Layer 5 of a small transformer language model trained on English Wikipedia (12 layers, counted from 0, width 128). Numbers have three digits each and are written without spaces.
A neuron's activation on a vector x is SiLU(gate . x) times (in . x), where the dot is the dot product.

Input weights of the MLP neurons that the questions are about. A number n stands for (n - 500) times 0.0012.
n34 gate: 417577345500313626321299470347399567388473489618706428576371531741448524512174622592467411436496408222481590589377617611504496369544484388430396589326522450622631496500617493435485331742715557339508504485477635558485664182564589344345473423393774375768639520493361508452346615643511264418599656364383603568785389522605488500409539646671500280493415377577568466262736462455298583394474
n86 gate: 525639327479533338496493729544721471363530665672478789547540422500398575676444461496763481589436426655653468450329336416259406545461575643563589341496535504553420422673733493472183338486518439597523682539374636207673689613418436330752562468533609380471458425468538530546489493296490444378402649515543313453366471511393508374354419465393375718570266390707389410496578570507664532569414
n178 gate: 473605687413597526618560415395553451653567546721631347809423382485623651477741467493299354541719453325438508489308341469631456459470433508515263522610574504496577489429600595434440382441492504504349474409496299508537666751580436478515442612601531461694496219511515615372183411403778647523504468469396407238770687655443177671577449537470397544507342690872386504568806543473371462542431
n193 gate: 358470339699700560406486419422706475466511711585459460400261568682400500530657385443518666688630517405537449460612518422525756546396549489657356561398582515454708609536567500426706449404559348704584576562373385523393552547525374335562434571344249456682425386511610451579398511382571384427374228722500641584357217612572554557786612560460267496561450474669650656702447510525242293606372
n200 gate: 381244550298426648711447671512672542662674427316668426379628588480496496461556600710411409566469229377586496443283418465583335589417404535549443432591571641530459504617534853755424531493388387435142565358565812583610422685393576582319570308315695446402279516417507464439381457353534254450577627361616449369398425473519410508328670586310450488684549822480415577443349428350657412504504
n201 gate: 323617681221461480568493637415393469664411566489489378539507705465541420372317677690350432418455190417454608390610500390346375235353475617476390319428442560660682476370449375340493535493448355632475645587354379600619637534542401423406412459603669482362622316514581580713396330500564450459442296529525507278538564476396625588362496611308396420551661652386441528552579639569414500552337
n210 gate: 507713439639496621384439369588489360585385582687588442511576608273546402460426422770327474581486629597646457539482409522238468667429522456521418532389556716401765371394483557355586406574753678550308432525385546545564285652353514680385453620265482664764563399511430477553338397605615350607409370448500394550642448568682668697214448587411364387532603401544428500500504245442339522547432
n215 gate: 560522322542450384390412654486436518489518295410666614608328500468305281391524461486531614390571493592690496532296635605535552459339482380399454703529448764632658500559462688507588276521561513770552447681560418353479331350504678565525310549583676432616438581598403444560514511427693558656459296551722276652200424542451444580559358541324479300434402348591724436560628497440436461735575
n219 gate: 436670443418350398429639446288470455391578485354565515562607312669522452666740410411351590459711450413454321283507544585451570610511645492656358612371648304563449477760302674555489568352561306398274729421583404621522546526530429635454519567376554772527374657485515299684337662411622438779548649238328631625511349489444500526221317393665530472311590631562625432496488317436624681584333
n222 gate: 534302418533735672546467674656448344573519504701523571420496732572566477611434261598708681516463479549534837448570391477485402482581415511328559500673635424416319574533569455726670552576342659437305411273563665731548519489414272540433726478481345651405394570489228570711612610347348514522617520519508432299478466367400532690565538699685534675336349599435586608319446399355374511275608
n272 gate: 674364337632449417552443617614582719322582367276474576482427563595557557482391249430503556643590605413562435586786416577525532465631586707224660518515718500419444575606504601358518634461536250468576532821320489466564690582457461646247617482762573361566465661600598410350446312546525510443693600448656574507450493536719454317441370405586518360282464467623406547378626356284554421420442
n280 gate: 478448562342585521470529349619287482623597453570507449467522680448390359452528535777587523216464288442563569421727606827382259683482647370596382529478333526525472532593673533650579464507540590584527529337544646534639305557427611584584346642311507386433238636529550538558467522816620651616401372650555370547446682615525538496602694426403544432624615749350565547435605419355290587602729
n292 gate: 393500418649552422438368548404474406332774239631631275591491558653580473772563481575228332652619456423478547585267525180716517442842304381420339205708542561184180304285596637739419543634302545350572300543419581385610613778590496620616621538610478461434370371640446294368156465538809720547554633411422605710466509440381359324608425446555513415580500640566333402517690464414496483405341
n304 gate: 714408725215504363690786299580586332650631437572511447508402368348339430576339403526403291352429359620379699426437613137437365674471500542511485566635398561504507519382573589478474736536654699541402348549590433566610705540403316367451591716278447542469416488588507426374339477292595446452598444527568530590592668396507425500326515551581429711621652389427257526407280392478466343297354
n321 gate: 575626407522356475496352496751578693581508526542455399538391230489526414481540431565425311368478710407451504515537373310408489590346554420358629625515384489756619615295738589432411373373534532288574603571440496550449560397459562522474681460329289364481573446658620395522560896445493486563637560450395800459170473518411532478612561327655679671573445188370489448662408250459363753485481
n326 gate: 471668615241398607578429496212436468430316682489580172649532578464640395727542383413614737600475648482667680394518563489542441434423619467489532680607699398402261351609514561555465529702435493368668553336579526626496359584611666479468641595325456674613566418398388702670575427573479465735508492548496460461602394546550398549552706243404475500517281237588636404532600583468635504381511
n345 gate: 484644410403738425618403417260597453569359445532560559727512273683389463372447381576297658517352555712405653330465313480481691576415407404094515573343550667346735605189416531553547712553437303281557620660500289516415361435707446398531520561480690476544324695670489406589476608423656462625512700391500376402431624523718235565401472466411649488557279488645422441496528296336687703535433
n346 gate: 561295595481623456469605355427425376523558474312527626512126480481367646276659455423536645605613486398335454422481485454768651577221363423419496440512474396500680628441320515402294511360272755421520312504447504422474634556738481591739481600608496642581707465202496575560614786581460449395393363539660411500388670466368712574540453471391511690696616473566704511556488496610308406754689
n371 gate: 813474431691456510447312577626489540507500815415533566518460410555450576641592255514426350477363503711460526407662535448833457331561274902585511611425660411554623579364472391682392434567211448573667673667558673399514423400384575724391533404545611669400482723504450576702526548397560620572634360376687522638607333547572612450504530468640562420461579407496587485266549544533442507423558
n385 gate: 659288617496469529637519466358493402240597414523718230623511629377737614754493627596554414553455404432370421709634276330593386555704320485566411415508382768385558403333482774638496508316481475489520582545357496453611607552327362562617576467631538511573640379597368331515424523353764372560725641465721389395411697616564252356471686537769587319482396535617470605623652535383414579424417
n414 gate: 243399518507474800751482589403332456519383390366455433537482557649705535463521564604472674362577283441474581500587521388417354397540610590461438482791625362486376562565383379539282364489301538639404536280533527451486552608291388320559107629530507455302597409514536450518618560321678521500504680322463377581525462475737508733351413308351617404518572545511463522515496582254285672378636
n474 gate: 489654698475449265403543442408543718515437611628577572442348452526532492662654367486552452454550561608475312294500552537365556604249575592574560447507507310461483768669559737538578482630529565629425436647478686597775577528604397431363409493467139511606577481550556301236349618482657472561609485359351570475680614525286344363441385158454439357647571555504442704496552510532328496608392
n475 gate: 535559659588661448520346621354473404488508542406386453547336744425576399579821462576656644608684747438559605557584628559317485567618448651504462470448277528538567519500425546493450329376578302682399569523373480536492500458654527373535453417536661504476398387393357395600182508390688309546760380548551220763534377274335582515568544643358400629232144389436411450573448341481304114578411
n483 gate: 508256176677720328429575500384711636606430322469396500623565469527429309589493249456361535508451461508515496575624234512504267632563193761411504601445544496541305598448599508643696599411618540515210346545443504426429523646542545555584442433263596396620522528410578361545386260674722460485361415162462659360522504703553548522610410375508379186611736481617451474342621341511572424530470
n34 in: 643317440638472389599721697451670532430406678468674604532364286613617450528613509252561525530575575532556528669516249557625473573328186300251488375475659379640616378555612524684263285364620530655679457591659626693477464563571504404520681519650746528257450558500678463713245488426570708508479644508416253548484195378267412434500520562480385300461370549627603583583443200405464571752472
n86 in: 329438579468410459655511507449447238723361390337692539464514563417643530365375523611579551569670654397633643468405548733297718524640308522423525616427524286580710493297610404514694635427722510504359419347461605647500385385525770541493295416471446482456552500672420378408693445469632583564705599489633475543640689398528330316579493352472539437434648504471575674532361656646383461332351
n178 in: 480475496444549786575580516508392480632455360623537273745257475381539567332484391571299288289508334303402448452401383471654637500362375409465540409434637439642570540311543680368237323535496305556618444528480165654374549832448365504218398559582634642426480304599563412373178447476668659616559423197391451155543562608452402500535711438588331714516496648786605568496608582339456299540500
n193 in: 435493467274584584402478434500417594697686583375537329596631481434443261530659225507479676473324670475357351514615532759496570668667511274468568518731451621280591565454395651563679485454394582392519457370475557829582452486413575444406456355507632562419313429332683402568460629521394682478644434627442489623269633604518366535619440630572558700422679578530569716640373480565363348653732
n200 in: 520504467424632793298379348529597557454500755223492504356656441727480385218853293476496462330359321500442520307625492600620500528476660529663428344848365331564492431309461439692456748500586546541521544273682723454572455556504664688524299560571463373591563352428449568504577571532492649391589509420627728601504604452633694508287350638568695152294548434433407581552257470654411727639768
n201 in: 450527535211652400524336302402676293223575270383391570445577671617579404767530496489663508364565406250469724697565403445436440385413588390586534269409403422406344428651299358663489408653539500631432584458427500429485453625623701707319543282268368360535399564352556340607662484594257519274468594393488531515330516641443610519746618627401320359658439602358550519382302629469473538377339
n210 in: 395393309496547612548327319520404523640464407575599445823649657405527508671364466462586356804600431628370527523258462484473632549450585556276370618540576429397436458454462446489708566715746563705537527442709619600470311519612599620574578466587311578575561480707368613481418429420692357423561533412488678357603385673488451436075524587527419459534385342528096647250264366337442442332306
n215 in: 420518427486694584410517669309510220468167462306631525482623608422558529596313636408590550586545497378475462510717304543521561416630612621476359490518656348473534735596524361283493622659577358503478572587507364421619511449434510423514686337638387598468510370579794583562476550626399503576522663518276355604517660652517669605399511534748722616402407614554479604652618519462351642444549
n219 in: 714560389467223553385416642692416581394344529432249745582612569339478311647655464630553450445511497526474626671453385553456378461467259451540474431432770729475650482565514577539555319604615500408342507500382500245438433533633762496382560533394597392628619404573421577584618425655486421515643866359597515577638534321342406547654458597537541380644318632587603338339310455316628227330463
n222 in: 580733387507566427586259350570471507712727522452441445500573564471539602256479445299458676496453456373386536464400732404564581482439365496525711639511242555411546633532444543723547743468194421417167417554388439582610379422406518580289588624463434650474648470397482643636670607659507367522766253474361699244251419353518554362489429461547406462390657570511511486489634510500597496515587
n272 in: 500344251735523584559610446734420641461445355407376435570508449457567720578630434396324488520553378297604481387560470750534400541654607547279443556500746508470300477492230671331417550593538409137352553283473597512661705541313496507289689522555454450578671444428489412409508399321400482390440708445685675424620781405659662321433429622670515372407421527685393424402547735321587592343439
n280 in: 753556533790585549553805293657387515587267573414578283429541583385518450436407500628634621716791620383641236294417457522586521390615701440521392302579511493525390460486436562500518482443489524569404598464489681330518315511595511620375452561575552585690493477597464531547430448439617670544400613235533545215658519703496531479411492773601471527432670455244676453634560548533682588706657
n292 in: 362619605413504596638521563504571496607483621445674281436441876670398635466520450427424457733566559446551395719913500483792476597516491641508467541362533547394403454652204363673723492341412623408238421317429456539377301241708200572324458533440500411206581621735337574694575504463455666824469754569403509787401696425595367484549294253512567504634459347663442708417569477396338437399621
n304 in: 391623391565453276460396245508338535672496631591650570528570681520477427607455433224530612654696438605484531577634523619382572560428472587496557233592496492489583592420477330295435415413547614682354742341380320736420182481593580418632680341508484367536545411664477569431348833121387395573585632492563603539473441731646607466421516489212543358580435702496492454323380709632427713251500
n321 in: 417351500399664375247656452404441473537715363520808436596421451396407632564523526592401431880457848563624453718492335560477688542539443439712426329707477416465328445550546410564504524320682403449294527276807625724496304651449527462279305546556540831472604426531488430543508456404362531457723550549377548559833419523312442504301431561722437409588391649703622582738614544508445610555512
n326 in: 522546586342466421527297613508348541649247563519515410526556527595526547625485395482661492699463650515587440456452185462570355410365789405442423544293703474551558688471601585436625776670552366634543784418574629458708477376363570762455447562812300726428456496240370484555582310584366511530477607527609530504467283430496528511359523341574455624380588299623641470375519192429541441496630
n345 in: 465330430431611369323391544576626504356608579460651518669531505554375523469243467423589405401483599645549267821435287643612658606397682549526634711523586482513483587676440745584361408692108887579399630303531444568491740453417513547588513376236482349563380632569141381535526249633355521391279631409805692535340379622391723414691275343530272624410409410595175561583608414461679325474908
n346 in: 306354337512524610467783620415685650304288555597335568440560631440473338468411388716527545644472608314752587547363238508551446446539492200682527706373817307352439433380512524382480353612568372532434535539654613545644472477555617679409492686532320252274458611438469616355456193473431561807566521328648452326516569374366349748462455431567429624550265359435369642449504257579630650421452
n371 in: 430635442523575627299277767421589539444644612622591235657668624658299362421383963542593792637527675667277379596366613429710587309389460548587611622448307618530466485534763577500531477492512699434342469535577447484382531477461378556379614470516527629524455721485383609750721504629330489380614450480387567469504516496673599735647528677366450524296278536404291396554488536624357469278496
n385 in: 235745459520550702701348642757508249653322619496412300668375748261524617648512634544504607500471655438558699451586709433524496424516573492678370362564504420391656381585576331587770397323438520364288451525397291428378475212216443480521650367365805391668444616329412431512554475524520740689764452692309508603610373451484587343532534380394430621435692218445223537361419396661644648347628
n414 in: 486458607510272434564500437380277613351468300300475524440323446381622807683335605426520504326490487469605552401538564348340453450575479422372370395372520560334460380381406387517476434275680497528601500383541525575486388649335500493614535564211535462588564514561628669350818401355671490531384507489423219600374553500421445584293727396435324529534688380525521314490472490569648610538538
n474 in: 211586566742619500390384567235362475523586577545708393496382560511740599504389643693458693653475418376478500352522543354565874610464322369436543543372668400633613533604429471679351493550474278442469333624708442613590578726460446437533374507507411408578589405576489630297566444443628323620523714421496627536493552638358515546532647376269416626471280451530460733486594551573365336463273
n475 in: 534312662463599500453481755546395500550612373603538303603181558527507823573739345412388446431735560289530598444437577269663658303552250319559567285461339515430431549463598552688306278650477489534382526650421512589592656596339593612474584544619538645538357703652170575481353523415632547571472356605553511635496504616392301570515662566515387524419664538589357721548570258575455339474583
n483 in: 617603536440737678471412602377360596367799781451324528627947629512488221492598518492578379708612508395618383460376386574405720508421542802729616679396732389449414604643594496469420411590326580508673460504568479625492614544508488449322541611508537537364646475568527450756544644346771426271424663508293500331667644636532466504336624535524625681571309508496302653392151564726576693427593

Each question shows a token from some text and the vector x that enters the MLP there. A number n stands for (n - 500) times 0.013.

" and": 668490566531306606519596402500403542675392655677488495402555778623357388484635584440460400478384441534576409615554453671618547484620526381504575312399548372553436601654520521476559388518502492538463316466483381396394325639586604460497327451644480529315666582509482324499710394415524470474620226327541542561513815527490653428467458423643532552562549383707319278599357421522592568573419
The most active neuron and its activation: n483, at about 2.1

"8": 554269504434360545735594754383434491748401637689420534390551613451471523376436579485597404564424635644525582360361349718566421476546727358448646359434459499443379460603398427503621258623332512611609537390415521521450635410483639559536282507385510562444473612589542410426444312510404727263520293331540525629505460574510584522434725297583668607645515499634428510621496604531570637370474
The three highest activations, in order: n326, n86, n280

"7": 475262513366284406686582650525371418710434555663497533463485491428485412357505483455641672664549592574594442698478336799543415473644599343330601402526455424442402520573342661570500325457445405586704405658464402406492656323452632590623280472287573478457539627603339245404396286584363505439436461418339464687429504570574551510628541494635624748364373615662473566562399547476567630463385
The three highest activations, in order: n215, n86, n200

" Fo": 490540524506433432707723485555569458560458580571356673433599467732490422306530756695626427575379355586557413586502545442627559596518611137384452493321611461435582427493404557515604433541569583488438513340382413350477532420425530427468537420716585361364625516420480386361656512399403538425597264327405730689403630525500552465543757506427542578398455607829420552563457468619596572417496
Which of these neurons fires most? n86

" |": 745455569550492469615471536383437508490267629615460480368462571497401457405415664502658518540389446573605499499571479564360632558411555529374648395255459509415599398627378319669485392516481474497426418560478402440519343739507403419517487357475519496592615577634276294453208588525476513443685255411576675588336666648552605424528542431729412639273600465660468592506310437550510626444413
The most active neuron and its activation: n385, at about 4.3

"É": 359360576361391533698615538372330470575307578531465763301657544633621450372436751407722361545363736621440612471478532598680424540416757317293615457476523479574489473406366644622598403475436434447529504458558354401398536441414514527604406385655532606269299476582533510503560422539483517412541304362515694683506675647443610377423602418544410593573403593696479373484341570566470588576469
Which of these neurons fires most? n475

",": 621387619606380583655479579343482488691409622557445537391543645557419414397548632492379355725532538454566444428373475660539469590702504490418577274269479402491589369559365468535404535537569482591652318274578339478493303643481392464420524374412495616465694496571519325474519498420631708395630390500497718588444788645565723486623610508631461477269484457674421394458350585646659605493502
The most active neuron and its activation: n292, at about 1.4

"hel": 464612523505350520650539445519439605493458513563495588481576503556588485438378584625645394642153566375538319532516381562493584526232447389400636306621514434425315462414420587659576358517455576553389441540541507287550478393531540415401453577558402594445568567574445262348571538643430494408570101352438723619374629652519539412666747530387560749501465437660655381565484655462498477519467
The three highest activations, in order: n474, n321, n34

"place": 702509495398330624644608459431427492505408696679402747331327634607575500467529451491397402494304492478626362438472621534497568551545619368432535480648503502394242564590458377661544450566375621509386538435554439462358531468561484303400503484378425749566495338605434304348813444319434437508541296450458607399522767673568531421419576369437417457304393513711403532403426500448367621362541
Which of these neurons fires most? n222

".": 565264550477401621611413520368472484673324467637304369317521500580426441401403646550407570471580396625582447307290573539507581523478546444488608393347606324505558507500376487438722344472572516458502391461562250505488349733492430624368375466454499532604574423593380378406486428395580502394605147340446541346470570484514574585424483484504555583454466451789493305459473335576433474506402
Which of these neurons fires most? n178

" ": 549453529601411575628627535416438426595351651458504490297489662524548435409432680372500317675718536584520499502389474699479485528468473487477502343303503364387560409629406642574497356430495560732464401395555344407433339409466513418506554401436404460311562529688511308537382369466541520519822539429585761651565605612502702444508650494718533598374604509858528431570445445518435607496566
The most active neuron and its activation: n385, at about 5.7

" No": 318337396481424520589671587481499648681316417519591719353473499696514329463520644519556528542420646624528221571485516477538446577414650287357624465501464464462527476587509356652636369617575539448396552404585332411252533614503506529307511444664562452426494559472482313481575401553370620528588187308562754560490590610552588455707674478494583591372426599762492445655386472383500516538473
The two highest activations, in order: n193, n321

"gger": 553420625611513436628523576402413589527412620575381564376421532480481507457514553568504518386289652548640548282534419558507620333421493427542629398628446521285506615594404336617587485481587567548343446420641404394442553430505673439615371488301450662621454504617432454405807513370393539325469047475470582602445691494516582512636596418429582736415521502735505544288525473496494585497491
Which of these neurons fires most? n222

"p": 558456454555492543610565614418435557695425507596468585649532618665572531534567685386697290574305535493493296483297417425579553656442582323453481484297415388516466453616479331675565447544574342441422561368656574364291638516578535292571344289568341633582661459488600339520664577527479632418712265335403620652556473500639476549438639483534413332353555543789436362355421523409472635429571
Which of these neurons fires most? n34

"2": 536455411335393521606663708377485406575403537765411304401479609579499382365505674452561430419569551631567353544382350655690650387374542355294546435280541274536301336645384590416542384438631515709405641374567385374469521264591648426495367373463507643592484488549505289453472522452441524281523365464459624578429526484574660514558727466588466580473632515669419564582435535450606597478517
The most active neuron and its activation: n34, at about 3

")": 659508516409460581575509626478358403594371514672427601466462543685624295426454513555561414465368455551548528327426509635520517467279588279383602327316358543500416465752483583642519430393494580594568505465621429455482363669433454643626364518328580589372647530499396486380515593347311521327560210400405703458493540478511548571698658267594545623499561619784547388395404553547627528533385
The two highest activations, in order: n222, n326

"y": 446685568350377608514607466492473582498347443559463622447430559602571415524528552537524561674283449667460560352501474708503535326504496385489487440609327472572439614624251408684596359528431520497408695363441472299417510434545608529571577426343406545647490461576464363514640492414359576469570136253559603404442577521571595486595433519557478552680488685750312574419472656690595506197377
Which of these neurons fires most? n201

" Camp": 514589679371481432733702571332435672591357599459498601423675515691503529338502670602484408553300637584573426425388537555354418433508508243385529428454624456393526613613465520610728328500507535336551634486501289335341621497395546355577406396503457581488614546555574321501593494513505527449486234469565743655276695446484612439611634358606482374388456610714357550580394543545540452670421
The two highest activations, in order: n193, n345

"sen": 389531498523494700514530588413254507553461579625427611422663722703510536361351548366525492554198763587564520399469629539478635579404578368333596420505419350367514370664486425512668414600471554557392348472526485330518475467398499430396474585584395490447356378421564271325575404477415558408561107314460765554478547537559555372601581496423466525386429591749611447538535505510549516546444
Which of these neurons fires most? n193

" E": 544247530495404464631594540381493513652396539457466753429568597692542442461513781504651526614408651568432455427407706521736554529498774345455531392329427512440462449615398685629454514493567446545573495526440350355469525506394495482571383412585571451305281478544631426501544458393434642403590235326619754703554543668471657457600673419627607674552478564762399482541436570623524605603442
The most active neuron and its activation: n193, at about 1.9

"th": 612533550601319554638649712408385496474356621540473474368486579529503258450394638499568347483357414458608483523480584679396428770599567630471399334756390447570512218546506471531580431531507623599690468459431419367259636378432610379554446218379383555518489617536450509274401526480467639391619241306477593575664569470500720463465516484573492662546531574569466338429388692432584568415402
The most active neuron and its activation: n304, at about 3.6

" Con": 486444547467416539609623597433395641534458638580514584532541591722452407415430733352876516539269566537565421507425525479636409589367705230438519453397573396425346486642515527647555355492362547430392577444544396417567403530464424585559306460627429490306478452589713384438691408489461643429537285302488816757489601592442592489422771540446503610440407658740454409491446489492440581709416
Which of these neurons fires most? n474

" Mo": 418387421515466554650721503351515599513415393495342723432383399761499481475533679599530448514519543611544293475384533411453544491503574213280558409433434507415608542562444503561555419544553539391424512451534385338435543399566406352361465421515537558388482422476565413498652538419246466464567242239482754769433736650663553461618746586575497614351383556735430386437466651543554487474538
Which of these neurons fires most? n193

" ancient": 501532583517282535750539721465505462752389590551414733314367639555416393478595604505422526624404466587643486387455425569533546383640600397452681417647506465411449658583535466523626477540594531570698545556529435340365603524530575503670537399513386551648438454597511349633722519434485451497399256352410466496360795578560653461420581325524623495379592566778588346442491474702582512544541
The two highest activations, in order: n215, n86

"u": 582482584418457496541469472421496620725445526530514691487602578663607492554442685413596126617303756542629438482435581531501492514547594340344675574464404454449547474498403472493545474482598552485390562419587502252455610547487521655513393362687571520324585550330545350500743475627409634582484214265519709651364463735462581310564633466662508549370330670671592409612468494486649541633518
Which of these neurons fires most? n321

" Euro": 428400543405367500621604332436316536637468540521467633403557591620440259435349616500654482479316662604502346540442473561602521493381774376325542439446458328459417537569547562769542336527507485420559458373596495409409461432442596350516368410599341500535581573507597341497732406534460550504559273275475697727545603564655633369511702488386488591379414578778525573543577651620501381559561
The three highest activations, in order: n326, n474, n280

"ra": 521584430412532443633489454396385580570501536556391578372551477705661623564355731463586302689209565650590413506430487563386639446472603314308710535529387472604469482636338566490575565508384558510437489401634442255395407477416450497501361364500498678354494652482468329589676387412483563517626267331529773571547518559636642474567698459574630475224589614707466531455542599401577593543312
Which of these neurons fires most? n371

"4": 632305527642590555659676635381450489739433572759512588298651467416490373456513564450639539639499494677624526474411408650571583720639557452498730492515421498428425428778474287638529451494493499641591311483562414378524537427411510436454447403553385500516628672491400325326568600551594608304730267436602673386589476748677604395473732421644562492466537594502392566508399603528546618596452
Which of these neurons fires most? n483

" (": 458339577408423358661396498334397473640235646579535406471455623528606454287509597512571453643354595599480581634258494681556489457601532257450568449311441452512453432538535532562516467529379590522483484454533397364404472634554378349589470436153498511419533578475464300476571497464571472328516308401421848514259657579521715487525505455625513563497384541803571437517459356344506551567543
Which of these neurons fires most? n345

"3": 511333591625553651541635527465490529735461563785403523333605507482458446381555617472659638571402454729613526473367420664550585593533533457427728459567454452372441413807409435545512392495518479620678453470546347282431562417462395503553378400503480487586526667568400281319542540595689600192665274452518738481672438634598518364552693303693526527411577504515520645491472552528664574561505
The two highest activations, in order: n483, n280

"9": 576347549411385475747560563563448488588337601688516456506393635369479518446397471423519748585487501583629325484687328637525634462487634442269778362378569522481523500479404489655583345612461375576581388598437485426489577349428661511527439312157450534410546565635512363470257318517357454362376434296514669656377420495686494422552517549495676638360488478679397394481421512503617751482361
The most active neuron and its activation: n345, at about 16

"|": 613378572542441452690413459356401352491203511619465403387415625417453409389454622605635533497370528656492483576562599483387666432469582517367650388241437434370549555493551332649539399512480382467440408645394378390488441596552528370506479416313632479499465597594426330397250704562444511589632255357462648552359740422603599559460495476553494709224550425709525582442305494564452611490444
The two highest activations, in order: n475, n304

"\n": 513401534421449667493654500469420510611349489565261481424400555501365405254306486516218638369559385679462491430297632590419560388513641468360621432367510406561591547343472537414534471528537345585589466658496402436535541756391462511378356461514557562376543400590486389509338439419608454498577137348418494250515520463506624533346539521552635629355526519719636401419373428491495626677499
Which of these neurons fires most? n178

"en": 490533551487488538527608544409289417578479774611432493420609610667558606381460564352706274586121688473703517389491526589426514612403551425455669443416455394507501656592397438612695400498468479557496523370522532363398487543647592540517294550580433598405326545559463386498688353408490680501629162300539719608552580666473647305451588420510540608444383777611567474522412494459595410571521
Which of these neurons fires most? n280

").": 533391509519397637595560614397421435759293458621355467379517463640409419407404602560440509444624474572613530354292564553453620581456572477433576338402569375462522523552417482438724420390612475388583411484526244494439299790438436610415348437464554494524530367646416387443466448364602494354554194359451572392515520462526546471399551442474555627320439529732606206446452345540421612544408
The two highest activations, in order: n178, n210

"5": 508234580464357508794621597378476416631396571572429682335536488479542297504578616482497433591347533665619622427512523780521413553492727314427756473514485482527371481700314423565453352579359693574535484384507374466377566430480589439472308626451560582567611575550528427350492520441524732236613284387482560485689423729491508516515768323552471634520507507555462605577539591529651596576478
Which of these neurons fires most? n280

" Go": 529529534546499547499688541447403346465334380561371623335581562650506449548439766566456466468440438587580342393609517537513554605656563233159614459455357390491511454406268548536652305524666621537491458632498374445437476438374568502436553404636483474445539403395649397320573501479309609488533303232490749758451656614605648393600729535475423649511425508670496478553377449610595381360460
Which of these neurons fires most? n483

" the": 473475580438451525643456643460481393642344492577498598412421571495367390410511593443470668543388437693594428460400463590480517479574532477437541382380538430543295529598511545568487459422539573568469482325516373385429425521447574553501539455601547505427511462615578413463167535471506417450511076325591512500490930490512709548466524432534529504366518592721371316530502432555547598483450
The most active neuron and its activation: n178, at about 4.9

"-": 558467710489480571510548459235464579568294646595349480407398624623349383458617593413537526577388672482597448527592343621503566435577678346408507313297506284595525575475608537619376391530440501472490481404467448321449355377463584402638435393434497610605559610587534323618596544427431428444624254306621631634496565586627727407567556509609724452418529506769535496556588603435445512389670
The most active neuron and its activation: n326, at about 5.9

"ed": 647400472408344543319566676386060560564514658525461561369499506542575460370525570672425411567509662350517435412606582572553538753514670326367666449420438489462360484598524454510558515366409193526476509631564443329447673441409686479378502499469509410372455334552458316347568386350446556508564413404346462667555666516606637349580644439664387600421368689603538333348361422464501527264357
The two highest activations, in order: n272, n219